Layer 4 of a small transformer language model trained on English Wikipedia (10 layers, counted from 0, width 96).
A neuron's activation on a vector x is SiLU(gate . x) times (in . x), where the dot is the dot product.

Input weights of the MLP neurons that the questions are about. A number n stands for (n - 500) times 0.00097.
n1 gate: 251 591 385 570 515 176 565 575 351 619 447 322 673 190 574 785 620 614 189 520 382 122 353 412 409 628 402 379 510 331 627 655 641 377 696 625 740 202 460 445 574 842 686 176 580 521 614 699 416 758 451 623 397 311 510 139 429 593 438 495 515 216 402 639 394 264 614 755 256 698 316 468 380 304 646 653 653 579 495 378 587 269 515 585 303 941 347 510 324 640 596 359 434 407 505 564
n6 gate: 590 321 525 517 529 487 748 253 694 613 452 294 279 153 675 500 418 449 309 504 557 357 617 432 396 425 500 393 379 532 730 292 512 575 479 393 568 251 213 508 504 436 661 418 676 622 435 324 544 753 536 416 437 574 556 665 716 678 322 404 412 542 395 590 571 475 461 820 673 608 202 483 414 380 434 642 521 549 525 157 416 525 561 394 394 451 362 413 492 480 284 479 567 708 584 362
n23 gate: 449 577 409 659 610 630 604 448 447 433 666 335 373 642 620 308 297 274 437 611 422 452 491 544 506 506 252 540 454 588 534 506 574 633 472 515 500 335 574 394 620 544 521 503 391 378 509 228 563 479 577 553 513 606 359 549 488 397 706 586 373 459 479 416 547 619 650 606 503 472 494 577 592 417 540 519 463 568 512 612 444 637 433 663 623 648 386 393 393 448 488 454 432 527 562 365
n27 gate: 640 500 511 673 525 669 418 733 583 600 647 375 561 253 423 598 644 788 507 610 517 447 441 610 482 417 500 546 539 245 521 471 429 446 458 272 493 305 457 336 570 639 415 440 489 569 566 412 490 276 514 543 500 711 647 722 529 431 312 637 503 416 604 531 371 680 420 349 362 464 665 429 552 779 507 521 464 383 651 496 424 542 633 528 577 483 427 368 587 496 589 652 604 610 296 563
n40 gate: 637 519 270 560 433 582 665 481 634 422 449 376 474 500 721 673 600 185 577 278 599 363 504 454 477 318 561 597 677 478 349 535 481 496 418 226 481 393 361 611 500 708 504 433 507 374 375 397 537 537 547 416 695 430 601 478 624 592 381 504 467 788 420 522 378 418 564 630 667 734 507 358 686 435 414 564 542 483 474 413 443 392 474 400 573 607 437 248 661 737 282 407 618 554 632 235
n61 gate: 528 582 484 504 480 428 545 524 300 295 386 411 517 578 829 748 318 378 588 442 743 512 464 601 467 454 538 304 418 323 459 546 406 504 300 557 445 354 467 403 697 483 263 508 468 533 387 702 616 492 289 458 279 545 402 606 200 379 675 460 551 446 420 323 535 520 415 309 523 438 427 642 534 552 357 591 330 361 638 554 558 329 625 561 197 331 488 914 546 540 640 720 322 429 248 351
n88 gate: 430 607 518 527 496 376 527 496 342 592 504 620 186 616 478 655 430 254 448 509 331 167 444 719 496 374 573 213 799 457 639 345 335 873 558 386 450 486 375 303 422 473 633 355 588 523 539 583 439 579 535 505 649 698 611 416 304 505 532 710 731 536 309 675 458 350 550 297 702 683 482 290 505 586 589 625 392 353 509 567 409 527 820 509 664 710 914 496 527 522 131 557 554 393 563 422
n102 gate: 509 397 250 682 67 340 607 588 153 275 541 171 641 632 395 342 551 395 656 641 386 205 700 692 837 647 825 547 288 522 524 548 425 462 533 454 534 310 275 569 303 462 766 426 602 471 670 408 555 284 636 629 643 505 491 630 472 619 653 423 446 165 395 578 268 323 676 653 190 321 376 485 703 577 556 439 268 517 574 509 395 440 500 375 495 284 472 430 428 643 416 514 632 446 434 459
n160 gate: 242 283 619 455 471 307 450 373 483 480 520 749 312 471 528 428 447 466 366 575 391 439 584 453 463 592 530 348 700 365 450 619 554 802 545 377 786 559 508 333 403 364 471 316 406 466 561 463 714 630 556 162 487 664 150 352 434 449 572 628 600 119 718 634 476 492 648 533 421 654 341 487 706 400 417 496 743 637 320 429 618 628 647 516 338 484 459 711 725 459 595 405 580 536 458 634
n173 gate: 566 559 558 278 438 330 410 411 289 323 428 314 323 279 504 584 535 568 546 571 470 272 382 504 551 749 464 547 547 556 386 460 598 508 481 280 407 365 512 288 799 468 562 693 539 576 450 95 347 446 713 556 608 597 661 636 555 664 552 440 553 552 527 292 377 531 522 566 363 512 535 697 476 216 680 401 619 572 454 346 404 457 589 712 685 450 550 567 332 419 516 445 516 711 346 454
n177 gate: 400 447 633 553 699 315 407 379 537 508 445 681 172 492 436 487 580 442 500 292 528 584 512 521 500 508 392 476 492 601 357 642 533 665 419 613 299 426 374 268 584 400 630 504 476 512 819 175 341 580 492 512 674 311 609 625 537 396 616 245 527 280 437 768 333 646 791 645 319 390 464 496 500 252 606 332 356 459 243 533 591 585 649 685 634 604 568 476 483 552 602 573 603 728 516 468
n179 gate: 627 613 441 563 533 397 546 467 628 668 548 586 560 490 555 476 412 527 370 590 407 666 497 391 556 651 351 428 470 459 610 615 709 433 302 431 507 275 500 428 477 371 203 526 572 799 292 412 358 669 494 473 594 585 379 444 460 409 507 471 462 443 503 315 481 507 618 543 603 567 389 469 610 519 520 627 510 506 667 647 359 513 392 464 449 637 445 536 598 709 421 398 771 640 567 461
n180 gate: 516 334 588 368 548 458 608 472 480 432 690 392 512 459 539 149 568 521 433 552 582 690 461 306 492 533 706 392 318 469 601 677 577 569 576 838 529 529 665 413 350 397 468 361 754 516 318 583 206 540 430 697 78 599 392 452 391 594 422 566 729 644 688 678 419 352 629 277 546 468 365 466 450 687 359 374 488 607 647 561 549 612 440 389 397 623 291 544 451 329 452 432 358 422 532 382
n184 gate: 563 532 218 239 423 205 798 545 647 602 701 711 281 587 504 300 424 296 442 518 346 348 465 537 242 624 625 401 664 387 413 227 495 495 468 393 435 330 441 313 296 486 694 500 487 509 331 585 482 545 597 209 555 536 431 428 627 532 500 268 452 500 526 442 457 653 867 554 504 373 536 248 373 193 532 833 445 571 277 450 417 545 361 598 667 464 385 251 514 375 201 721 408 500 518 238
n202 gate: 856 216 418 517 387 842 465 483 553 672 605 406 452 399 560 112 427 647 406 404 635 320 530 616 604 482 647 617 299 475 561 384 413 509 587 672 509 513 369 602 419 433 578 479 444 610 496 449 597 568 374 460 376 423 479 936 522 354 620 622 642 371 508 547 724 357 394 504 702 561 444 450 239 327 500 264 328 572 586 246 372 418 702 131 705 662 509 365 491 431 661 612 518 538 741 585
n213 gate: 661 569 421 398 526 410 269 632 465 514 504 280 351 511 582 232 717 419 455 424 548 526 287 329 712 492 581 229 500 409 790 519 769 550 583 582 570 589 485 515 496 613 489 466 410 662 407 545 578 545 640 732 361 706 631 515 477 407 689 756 416 446 581 232 337 436 621 436 335 607 519 516 590 577 511 382 546 531 249 668 392 353 298 504 504 541 493 580 682 504 352 602 462 551 515 559
n233 gate: 550 646 419 363 566 646 727 508 448 485 504 666 306 634 538 403 566 448 446 626 191 566 477 460 465 437 552 215 567 613 607 600 166 401 465 632 415 448 441 504 765 653 316 612 256 604 592 740 435 535 546 364 212 473 376 442 437 392 516 561 428 704 412 554 526 543 360 702 504 587 307 809 431 302 441 587 663 435 434 575 596 512 395 539 669 365 404 433 311 481 449 500 778 379 528 623
n245 gate: 498 522 358 402 404 557 471 529 488 330 525 498 471 674 521 313 393 473 462 471 421 467 547 512 517 595 586 533 481 486 486 419 466 413 543 514 483 483 385 571 397 660 495 597 592 422 451 644 542 495 472 446 652 486 495 510 512 446 502 266 470 620 357 540 369 438 581 460 541 565 561 586 555 337 550 447 566 548 474 609 485 538 640 455 510 526 458 524 358 564 428 531 490 512 563 620
n255 gate: 421 310 742 625 545 265 437 583 493 586 527 540 370 592 349 475 541 518 647 542 422 448 788 518 367 281 647 469 461 456 468 368 517 302 552 438 558 596 496 339 706 457 490 569 334 329 404 479 480 517 520 578 528 303 637 583 444 514 632 480 584 411 398 551 530 483 372 569 490 563 283 269 464 510 507 525 440 423 507 564 564 580 400 445 328 376 661 510 597 279 640 660 878 605 405 473
n1 in: 720 319 759 598 487 660 496 555 426 294 554 673 413 491 555 482 581 320 698 513 554 470 375 593 590 391 285 440 724 504 297 351 466 483 414 339 363 736 616 403 378 667 560 644 581 299 197 496 504 327 346 312 706 292 566 577 242 334 741 575 446 636 508 584 648 445 456 292 622 500 293 626 540 708 620 539 217 669 521 426 740 509 182 669 544 576 487 362 456 653 427 457 795 467 582 374
n6 in: 467 551 542 533 525 335 362 571 474 504 719 417 288 631 314 539 654 590 315 517 590 396 651 522 689 585 750 659 711 323 691 418 391 419 517 221 348 479 285 368 385 444 437 645 666 423 405 517 537 384 402 534 749 691 472 408 656 577 359 739 541 629 590 636 452 287 544 342 683 813 384 482 422 651 353 199 411 577 483 449 504 513 396 741 474 525 747 790 732 571 618 345 292 589 547 446
n23 in: 608 572 298 375 400 458 390 394 347 405 503 445 380 604 485 584 531 670 525 440 561 429 719 652 647 678 580 534 286 611 525 548 500 529 603 469 503 417 541 469 503 761 318 587 441 666 512 525 485 605 467 631 558 494 434 625 701 641 484 533 512 471 604 408 464 400 497 447 452 481 370 566 731 470 475 491 360 503 478 329 360 372 497 444 323 411 571 544 327 590 513 603 446 337 291 463
n27 in: 532 549 419 406 458 446 340 386 384 398 361 470 474 645 433 611 458 477 612 559 545 613 506 439 493 480 560 477 516 525 470 721 739 679 608 646 314 626 684 584 741 567 480 397 403 493 452 510 427 626 516 780 523 574 556 536 700 694 560 355 645 453 503 616 366 493 531 471 534 382 610 325 636 503 402 582 801 380 461 378 430 454 526 510 413 497 442 605 386 468 716 647 526 522 586 580
n40 in: 657 594 422 626 442 489 442 564 342 388 399 679 347 467 592 396 664 286 521 475 602 472 651 281 442 595 696 493 888 500 384 736 525 409 529 518 288 434 569 422 408 633 457 525 475 544 373 539 514 333 343 548 768 618 666 618 540 625 368 312 431 459 479 557 510 568 714 296 449 475 667 561 280 510 367 391 438 517 528 493 544 522 308 468 582 656 546 547 651 614 720 583 598 500 555 447
n61 in: 388 382 335 205 362 407 403 613 574 393 406 302 377 381 719 246 697 592 373 480 227 488 532 366 622 574 371 641 545 523 484 433 512 553 362 681 148 583 353 464 400 396 658 588 560 740 520 304 377 444 465 483 475 528 375 690 606 467 479 571 613 733 385 460 682 557 611 424 619 390 240 398 731 653 520 475 558 452 616 525 475 625 348 512 483 823 369 427 741 544 663 476 627 461 729 341
n88 in: 741 718 219 464 780 405 428 460 626 621 384 409 452 613 398 767 480 574 508 371 203 251 465 541 596 350 594 464 601 327 585 586 468 338 428 250 446 500 468 488 264 488 728 342 460 508 567 441 414 579 446 435 623 643 535 321 428 504 696 539 824 607 387 701 531 301 349 599 644 403 417 340 342 446 352 585 447 596 532 464 390 612 603 457 475 579 661 580 566 619 384 404 220 326 496 520
n102 in: 590 445 405 391 532 439 382 672 236 556 719 368 606 523 531 369 599 514 625 514 757 482 602 491 641 832 789 532 459 456 771 486 495 541 609 509 387 315 368 522 49 682 641 513 513 407 603 374 380 204 628 333 528 347 360 672 546 579 607 579 439 537 367 572 561 754 672 802 310 440 325 232 514 478 391 528 551 592 347 334 546 500 689 159 322 258 496 340 356 397 404 314 436 184 298 540
n160 in: 565 527 539 482 465 577 188 269 348 575 445 787 363 407 625 532 152 275 440 588 431 322 321 518 632 500 482 623 978 390 589 505 491 522 531 670 314 276 456 582 496 495 381 413 304 572 535 652 611 695 402 325 419 782 297 364 425 460 451 564 449 451 431 543 311 780 711 378 367 420 444 403 382 500 465 349 602 403 431 549 657 579 904 535 432 617 616 575 658 348 438 487 794 525 655 703
n173 in: 592 382 556 407 347 605 395 556 768 347 598 349 569 459 401 392 256 396 369 577 642 536 449 517 614 410 326 403 419 547 524 504 317 520 686 548 680 434 622 667 758 392 496 496 488 566 762 676 638 420 528 500 550 208 278 480 354 570 388 598 488 409 413 420 314 504 343 697 873 618 456 547 559 747 557 590 447 760 420 459 323 339 564 596 304 619 297 378 392 552 435 306 467 566 696 639
n177 in: 427 336 476 439 643 665 378 382 679 296 287 305 442 430 556 450 439 617 464 512 683 476 563 496 762 574 780 533 541 359 578 416 586 380 565 476 323 272 512 508 596 710 602 548 561 724 552 685 719 452 381 254 608 544 476 654 627 592 521 666 453 571 301 360 371 415 581 686 488 594 496 762 453 195 328 249 579 316 460 290 346 370 343 323 517 604 604 643 500 661 639 553 380 733 574 580
n179 in: 700 542 445 528 354 518 524 590 706 615 567 587 493 416 503 511 497 307 425 231 660 555 571 374 409 560 414 510 511 330 633 468 636 578 323 428 518 699 322 462 350 622 312 276 469 447 630 586 415 648 395 472 560 462 390 458 535 308 553 584 524 504 463 390 480 503 490 624 553 332 534 537 269 541 755 595 599 465 435 764 475 601 469 610 371 689 346 619 464 390 297 583 634 571 679 606
n180 in: 401 487 620 429 433 483 504 347 678 500 601 491 109 315 623 76 492 654 292 676 736 751 427 354 663 445 526 425 521 408 794 517 337 538 525 690 470 475 701 500 291 466 479 389 290 470 500 455 232 430 593 453 270 360 568 479 571 662 636 456 600 346 691 500 512 425 575 496 524 391 286 627 681 532 237 500 508 550 434 454 691 703 516 512 569 566 643 571 222 566 433 483 285 415 428 279
n184 in: 538 405 686 573 368 553 457 415 430 472 401 598 319 379 382 614 475 465 571 496 592 500 679 412 796 357 289 398 289 352 763 408 491 335 705 487 310 857 818 681 521 535 384 602 453 574 42 242 617 513 500 535 509 788 533 504 612 474 434 289 376 272 554 508 610 513 415 407 533 474 711 734 646 571 714 457 578 496 462 565 334 611 508 572 531 593 294 663 605 580 732 389 231 579 548 555
n202 in: 785 312 469 457 391 726 597 481 468 809 568 670 587 469 366 348 627 196 427 390 515 373 534 701 598 472 620 647 382 567 555 348 235 409 508 666 226 532 434 512 504 444 605 619 496 587 714 512 477 385 439 572 500 280 414 841 613 468 524 391 590 508 515 603 798 318 408 388 459 637 304 361 645 545 430 421 326 482 512 528 536 562 454 285 416 431 508 543 296 573 574 434 354 395 614 447
n213 in: 489 530 602 581 566 477 614 767 384 375 550 424 333 634 460 299 310 489 359 245 554 635 600 382 452 634 428 316 422 507 467 417 648 549 577 442 610 511 600 670 525 386 574 562 431 451 348 409 676 554 432 263 256 664 397 485 352 477 534 304 493 379 439 319 377 339 507 211 510 407 369 322 462 622 600 374 481 635 322 370 369 566 595 660 379 500 391 482 511 606 459 588 522 258 675 655
n233 in: 217 695 397 654 342 524 457 689 539 558 418 616 441 465 542 592 623 444 599 589 387 351 519 313 492 449 524 315 477 441 539 480 547 339 647 538 444 634 683 588 489 416 527 427 400 729 378 649 655 466 564 512 453 389 638 554 418 547 638 695 343 401 356 245 530 762 420 408 423 543 756 598 713 395 636 516 261 397 653 523 733 334 508 733 480 447 260 574 548 515 632 758 688 414 543 686
n245 in: 510 554 444 476 466 482 539 600 502 345 578 500 446 584 315 364 435 525 495 512 443 473 600 452 409 547 605 466 498 455 591 513 461 344 493 432 568 577 502 514 401 611 605 403 565 502 423 669 519 575 419 400 610 391 547 405 502 430 568 427 401 523 572 474 575 407 348 400 579 569 483 675 520 438 475 441 433 462 548 621 490 437 652 459 513 408 464 444 294 551 451 561 351 621 540 562
n255 in: 451 597 740 563 560 462 430 441 385 594 618 565 460 483 419 776 516 361 809 577 519 457 684 616 756 181 408 477 363 608 697 405 513 493 464 425 521 449 786 480 425 272 487 402 618 456 402 422 477 386 442 517 527 536 395 385 527 558 361 577 561 575 549 572 643 639 503 553 434 563 435 396 383 503 467 510 460 460 634 500 618 477 392 582 391 461 477 400 578 513 417 315 648 570 396 588

Each question shows a token from some text and the vector x that enters the MLP there. A number n stands for (n - 500) times 0.0084.

"ium": 474 474 576 479 607 639 458 386 552 458 428 582 608 526 428 464 604 558 501 614 353 450 454 387 420 633 406 576 548 472 419 512 444 559 539 626 456 569 480 558 479 587 414 466 736 444 330 590 589 265 536 474 387 368 473 470 587 567 408 490 421 437 513 324 414 394 375 360 718 635 486 545 697 583 531 490 519 526 378 496 507 535 381 583 491 524 564 473 518 345 457 242 505 618 720 399
Which neuron fires most, and how strongly? n88, at about 0.54

"0": 444 559 753 529 603 644 240 486 492 352 506 697 660 569 595 537 533 601 435 510 380 477 580 532 500 494 639 674 471 512 686 588 429 578 342 626 199 558 573 564 425 532 421 500 633 572 433 559 586 413 397 643 604 598 589 306 518 476 349 664 501 445 539 503 494 498 429 382 551 436 503 505 561 558 488 581 490 407 473 517 381 521 435 447 470 416 446 466 589 502 447 390 431 627 486 374
Which neuron lights up most? n27

"ment": 506 809 707 481 471 717 445 448 513 448 387 682 494 652 467 355 525 566 523 650 576 457 462 398 474 458 541 519 581 556 484 591 508 611 480 513 560 610 392 710 669 404 373 463 445 585 524 555 700 542 501 592 445 395 479 468 633 430 378 600 408 386 649 496 381 375 291 453 560 424 511 538 583 445 568 538 430 396 570 509 547 436 337 607 372 605 369 339 442 406 563 330 482 578 546 422
Which three neurons fire most, strongest first? n233, n102, n88

" the": 540 561 499 512 579 806 288 561 505 539 454 460 501 591 574 434 435 503 459 577 513 499 563 536 544 472 524 477 515 489 497 660 501 510 473 561 554 610 443 607 558 494 528 540 529 500 455 436 621 546 450 410 469 410 403 526 536 536 445 451 560 311 466 462 508 510 478 528 627 545 578 600 569 397 516 531 508 514 568 560 474 556 470 481 492 511 413 529 580 234 456 433 622 448 407 457
Which three neurons fire most, strongest first? n160, n233, n88

" Re": 494 602 525 492 587 666 446 345 545 538 491 677 531 656 615 464 490 607 470 666 542 548 469 387 553 472 578 545 718 704 481 526 509 522 494 535 674 526 292 549 600 509 465 441 591 518 483 443 591 432 583 445 515 502 295 389 572 616 532 377 709 501 498 452 436 437 439 572 536 328 535 492 586 608 758 430 438 428 573 484 467 508 393 446 575 571 709 474 411 453 665 335 403 526 439 394
The two highest activations, in order: n213, n102

"14": 559 525 613 512 618 657 299 469 371 417 497 575 669 521 580 496 468 741 427 449 413 467 493 420 457 498 436 479 752 671 657 656 388 684 433 646 522 584 534 659 521 725 676 510 460 565 609 486 592 508 490 656 579 445 590 476 429 392 485 493 518 503 469 519 450 468 547 460 599 487 534 414 628 511 596 535 429 496 363 565 431 702 263 654 414 385 443 502 622 538 504 599 481 602 419 478
Which neuron lights up most? n102

"ank": 556 426 495 496 497 637 330 483 406 544 548 477 598 584 442 568 479 656 566 371 398 533 451 563 594 494 538 694 554 572 666 532 586 555 666 522 603 657 501 737 435 620 563 517 470 466 371 420 443 353 506 613 389 536 534 372 463 422 518 583 594 386 493 480 577 538 457 484 611 399 547 656 666 577 500 671 310 220 571 519 436 536 445 539 418 446 473 621 488 446 586 370 611 621 567 569
Which three neurons fire most, strongest first? n27, n40, n177

" Comp": 408 630 543 517 685 792 461 501 494 593 492 575 437 601 530 496 361 538 403 611 468 453 418 562 465 470 513 430 719 521 628 541 623 574 501 530 584 452 514 530 483 528 465 452 587 445 450 519 582 510 481 423 456 457 580 420 636 597 431 603 564 389 653 359 426 287 400 633 443 453 430 506 577 495 699 599 520 431 564 411 551 436 331 533 426 406 516 363 530 488 416 382 492 558 448 400
Which neuron lights up most? n61

" and": 464 486 500 742 619 623 354 622 492 508 514 502 560 579 552 504 411 609 524 483 576 525 549 413 445 644 640 463 510 575 451 529 546 671 543 527 578 565 558 711 655 549 420 482 525 493 497 433 685 552 409 493 450 462 489 521 620 563 365 365 519 402 454 464 454 402 524 515 604 521 508 584 543 271 519 592 544 547 547 630 488 558 511 585 405 595 605 427 522 216 441 414 512 623 494 545
Which neuron fires most, and how strongly? n88, at about 0.44

"ina": 399 499 620 606 628 618 456 366 434 467 501 414 626 624 546 448 513 624 494 464 425 493 290 382 367 531 470 570 515 560 467 572 358 660 475 504 507 553 327 613 645 569 613 357 513 477 429 500 483 377 492 580 420 512 540 402 622 535 399 560 386 484 472 422 407 400 364 363 688 459 546 422 558 611 564 466 673 499 546 574 440 616 214 595 494 480 616 483 519 310 334 267 664 372 525 428
Which neuron fires most, and how strongly? n102, at about 0.47

" t": 450 697 435 391 555 661 308 593 490 659 357 494 604 496 596 516 476 522 389 507 530 513 482 366 478 533 500 501 599 526 365 421 535 656 515 380 404 652 518 477 772 585 408 646 435 681 421 579 638 407 299 473 521 510 484 444 565 421 548 533 553 451 340 480 479 421 549 325 567 541 483 570 554 448 710 562 358 472 381 475 437 551 448 482 460 563 564 361 511 433 407 278 558 530 392 407
Which neuron lights up most? n180

" |": 541 636 525 459 578 738 300 588 446 523 512 549 552 520 634 441 622 640 435 719 583 407 662 590 455 456 598 453 658 647 494 473 529 617 486 548 585 604 567 567 380 525 588 547 533 476 556 544 563 582 342 513 367 609 638 483 589 547 416 384 381 397 484 566 493 669 566 479 510 549 511 385 505 425 564 618 538 483 521 529 486 665 349 513 385 585 593 645 436 471 507 571 499 511 563 324
Which neuron lights up most? n173

"|": 561 505 413 425 599 773 407 609 504 528 516 517 519 488 583 414 441 580 462 631 520 466 617 590 504 538 605 483 545 552 518 624 506 594 436 500 651 687 538 715 506 485 537 548 602 513 587 538 564 604 429 463 450 547 565 485 556 552 310 372 459 293 484 496 420 574 599 657 597 496 562 439 632 499 606 626 467 529 572 549 502 506 413 421 461 554 567 690 522 325 418 469 518 388 359 398
Which neuron lights up most? n1

"é": 482 511 513 375 568 640 477 413 559 515 432 346 507 512 636 650 600 481 541 473 495 435 404 448 530 555 570 610 639 450 375 375 451 504 373 493 393 480 314 580 499 392 515 303 585 667 469 549 458 340 540 382 416 415 501 528 520 690 527 426 470 442 403 449 260 401 574 217 606 428 542 458 527 666 520 525 542 556 591 543 365 544 446 516 187 270 626 556 543 363 559 409 348 507 539 431
Which neuron lights up most? n61

" (": 413 675 416 524 497 655 358 520 530 456 436 381 605 566 601 529 418 683 494 510 603 436 623 492 558 560 578 520 579 569 439 556 576 564 203 464 372 667 538 477 488 544 375 500 559 686 524 356 678 544 456 416 382 459 436 348 497 586 427 286 600 450 493 465 496 580 341 446 508 482 473 589 473 480 685 596 478 469 543 462 578 410 351 500 570 624 709 489 578 369 523 414 458 512 530 476
Which neuron fires most, and how strongly? n61, at about 0.7

" was": 389 523 623 674 519 688 368 599 750 480 597 301 441 619 628 519 439 599 496 561 527 456 524 555 452 499 495 686 584 452 546 606 564 503 500 575 496 679 537 596 568 516 559 482 580 709 602 488 671 653 460 439 384 407 513 555 590 553 381 369 528 357 504 557 380 550 557 497 659 541 599 476 601 448 503 564 559 492 605 583 551 702 449 405 457 509 586 504 617 406 412 477 305 513 439 469
Which three neurons fire most, strongest first? n1, n102, n27

" ": 379 637 495 472 556 610 382 438 638 227 479 651 581 622 466 500 474 561 385 529 511 468 567 441 532 408 535 483 660 540 495 575 554 640 394 554 420 636 588 662 505 675 452 613 513 586 471 318 668 557 422 523 378 378 522 565 506 567 499 454 539 529 549 392 584 432 533 210 558 475 481 506 536 503 633 607 513 427 543 459 471 483 373 494 522 349 579 571 427 464 410 386 524 661 330 347
Which neuron lights up most? n102

"ior": 486 553 481 555 611 653 408 356 435 450 405 740 310 681 513 459 565 629 600 447 348 504 324 405 561 515 511 472 649 601 460 476 507 507 502 464 369 481 480 758 704 541 557 332 565 614 475 595 550 447 381 360 437 345 463 693 627 460 448 476 343 418 533 477 330 425 480 390 595 525 480 618 641 524 592 475 505 544 484 526 533 540 413 502 419 547 586 586 492 330 468 345 497 521 363 401
The two highest activations, in order: n233, n177

"d": 561 369 441 409 468 518 409 254 446 422 386 434 360 582 461 473 465 454 550 384 357 574 405 404 607 531 544 676 710 564 428 384 607 566 471 501 609 442 310 611 449 606 487 589 597 421 589 558 640 246 484 410 447 420 723 446 474 452 590 520 456 464 468 415 363 353 458 590 511 353 575 547 674 721 546 603 523 472 583 506 386 592 456 429 369 415 629 486 484 406 534 600 600 635 508 635
Which neuron lights up most? n184

" company": 444 753 665 558 509 681 406 593 583 477 377 462 524 702 544 500 404 622 519 533 494 515 391 344 490 660 386 602 543 414 539 574 566 505 561 423 473 648 592 570 646 555 462 457 563 552 458 491 675 454 578 517 452 358 432 497 584 662 359 526 439 379 539 455 375 316 558 517 663 442 466 399 538 573 596 525 386 477 428 551 619 619 320 586 355 532 553 491 472 324 418 344 405 533 600 439
Which neuron lights up most? n213

"et": 441 467 491 521 429 648 370 687 561 499 374 647 439 759 664 514 602 632 306 441 440 437 508 599 536 722 440 539 490 497 591 610 556 551 611 533 454 525 486 587 689 504 544 544 627 528 407 582 519 361 375 518 449 477 492 494 644 514 395 562 429 508 333 416 469 295 465 352 516 357 594 555 681 616 450 533 684 544 575 539 487 395 340 429 485 542 616 414 488 499 527 502 658 708 711 561
Which neuron lights up most? n213

"C": 482 711 335 500 496 582 521 557 643 498 401 535 474 432 480 573 502 563 427 254 492 461 408 565 504 455 498 508 651 595 488 386 511 519 424 533 654 435 586 771 580 411 546 622 456 347 434 489 657 284 500 306 517 522 546 288 490 492 409 584 403 365 604 320 531 388 283 540 520 388 654 507 645 591 580 546 325 566 392 428 595 671 500 547 464 516 588 479 644 392 495 363 387 647 719 497
Which neuron fires most, and how strongly? n102, at about 0.66

"leg": 609 607 603 391 649 634 472 385 587 585 407 479 387 696 707 419 523 621 429 515 348 512 492 441 558 501 598 483 622 517 545 578 611 596 453 641 512 585 438 632 544 498 412 256 519 379 369 439 507 397 414 468 538 515 364 429 553 502 250 517 362 454 704 463 565 528 514 471 490 343 455 562 554 403 676 609 404 386 605 639 526 566 384 377 355 505 467 483 462 480 363 310 303 539 445 701
Which three neurons fire most, strongest first? n180, n179, n160

"end": 359 301 587 498 567 707 519 315 440 561 478 689 559 635 551 497 530 388 473 552 392 451 390 498 637 677 536 486 464 455 621 419 500 640 556 556 746 604 394 617 495 620 292 337 702 499 528 491 595 501 435 483 432 536 538 629 564 417 442 575 397 519 617 283 655 488 507 251 509 352 648 535 622 509 623 529 594 463 493 465 449 679 536 495 360 480 571 447 386 475 539 368 515 627 618 564
Which neuron fires most, and how strongly? n160, at about 1.9

",": 449 551 448 603 559 696 291 571 568 495 514 470 416 486 623 390 379 582 479 491 567 471 579 559 543 511 569 503 581 437 521 656 449 527 425 494 505 638 496 491 595 596 408 593 543 590 573 475 630 576 489 460 413 380 483 474 618 513 424 320 509 381 452 436 547 603 496 580 727 479 553 526 519 368 538 601 516 524 615 630 447 463 449 484 437 513 419 457 571 274 449 424 489 516 566 423
Which neuron fires most, and how strongly? n179, at about 0.43

" −": 519 571 481 562 652 617 409 407 659 484 416 525 615 626 489 392 485 760 446 446 374 524 626 355 442 525 706 609 530 547 573 408 476 492 477 519 698 458 560 639 522 531 430 516 667 637 450 261 636 422 555 472 595 340 460 470 554 643 387 476 653 584 492 374 393 494 482 552 423 430 549 523 626 473 627 584 483 463 534 629 389 457 522 384 456 527 693 550 633 458 567 371 490 637 413 435
Which neuron fires most, and how strongly? n1, at about 0.76

"-": 486 486 472 362 540 666 440 646 524 515 549 432 595 622 553 442 522 628 456 435 575 533 500 413 519 426 707 584 482 618 507 589 527 524 489 431 359 608 455 680 608 606 487 570 420 472 508 440 690 520 482 455 458 397 403 508 550 524 392 442 518 401 464 601 482 639 506 445 623 556 588 556 600 609 722 761 415 477 659 589 484 366 525 588 399 594 542 495 603 396 416 322 560 630 543 275
Which neuron lights up most? n88

"000": 486 581 510 599 504 746 307 424 448 396 423 499 523 678 526 467 423 577 503 404 400 457 614 413 446 481 566 624 565 666 550 511 434 493 454 497 369 531 600 687 663 579 620 489 631 526 415 549 484 488 534 462 609 326 443 447 500 543 364 547 457 450 359 296 377 342 426 415 547 491 606 480 513 570 434 618 486 444 426 584 470 575 280 649 369 490 528 425 618 427 411 261 508 572 449 431
Which neuron lights up most? n40

".": 454 447 507 496 502 666 347 536 622 416 481 357 417 532 532 268 353 668 419 517 530 462 560 537 587 520 551 569 569 447 467 550 390 472 475 443 545 531 518 530 638 574 482 578 505 595 311 491 692 479 556 521 425 415 564 445 650 546 364 465 501 394 464 535 541 659 427 598 620 438 718 577 471 335 581 690 563 474 480 666 521 429 301 459 426 439 412 486 476 376 424 404 487 447 496 356
Which neuron lights up most? n184

" from": 525 570 542 612 540 704 408 509 574 542 542 415 568 602 556 403 421 448 467 599 457 482 545 470 438 497 550 557 611 570 444 480 485 501 393 405 520 575 580 566 548 545 469 517 595 559 619 437 662 552 428 590 470 459 446 455 503 601 499 352 531 357 399 429 448 550 488 643 745 377 509 485 689 272 568 627 456 522 487 599 550 555 287 425 462 550 522 522 552 325 452 463 601 524 408 504
Which neuron lights up most? n179

" L": 458 736 462 417 692 565 407 549 626 677 502 688 594 496 639 414 412 579 468 535 559 454 511 425 387 436 550 591 697 572 524 613 533 714 499 520 590 496 386 664 502 440 504 511 586 639 443 305 688 297 452 530 567 478 400 493 617 500 497 396 696 475 573 519 457 442 448 644 602 411 483 541 615 553 638 636 425 472 456 487 509 581 570 532 488 465 609 625 519 454 448 500 502 504 411 367
Which neuron fires most, and how strongly? n88, at about 0.54

"11": 587 511 491 629 481 677 303 399 412 405 442 714 600 668 585 429 502 698 318 579 467 497 438 396 380 623 445 534 737 712 592 473 462 649 375 606 500 489 490 604 453 578 667 531 652 595 646 505 614 444 458 598 678 381 539 442 485 545 465 451 438 520 391 404 446 530 544 503 513 465 521 531 604 550 586 507 559 449 395 494 343 599 420 633 442 405 555 535 646 553 507 522 501 634 429 496
The two highest activations, in order: n177, n255

" his": 515 610 487 510 568 754 378 580 475 544 368 496 543 573 529 526 449 521 436 585 511 462 574 536 604 427 501 550 580 474 473 695 445 581 543 442 470 633 382 575 647 517 512 586 411 672 507 508 643 559 497 350 562 468 385 618 501 629 433 364 557 386 467 541 379 536 545 573 653 551 656 666 599 370 492 513 527 459 493 548 484 570 389 420 504 412 449 546 625 301 539 436 603 408 470 461
Which neuron fires most, and how strongly? n233, at about 1.1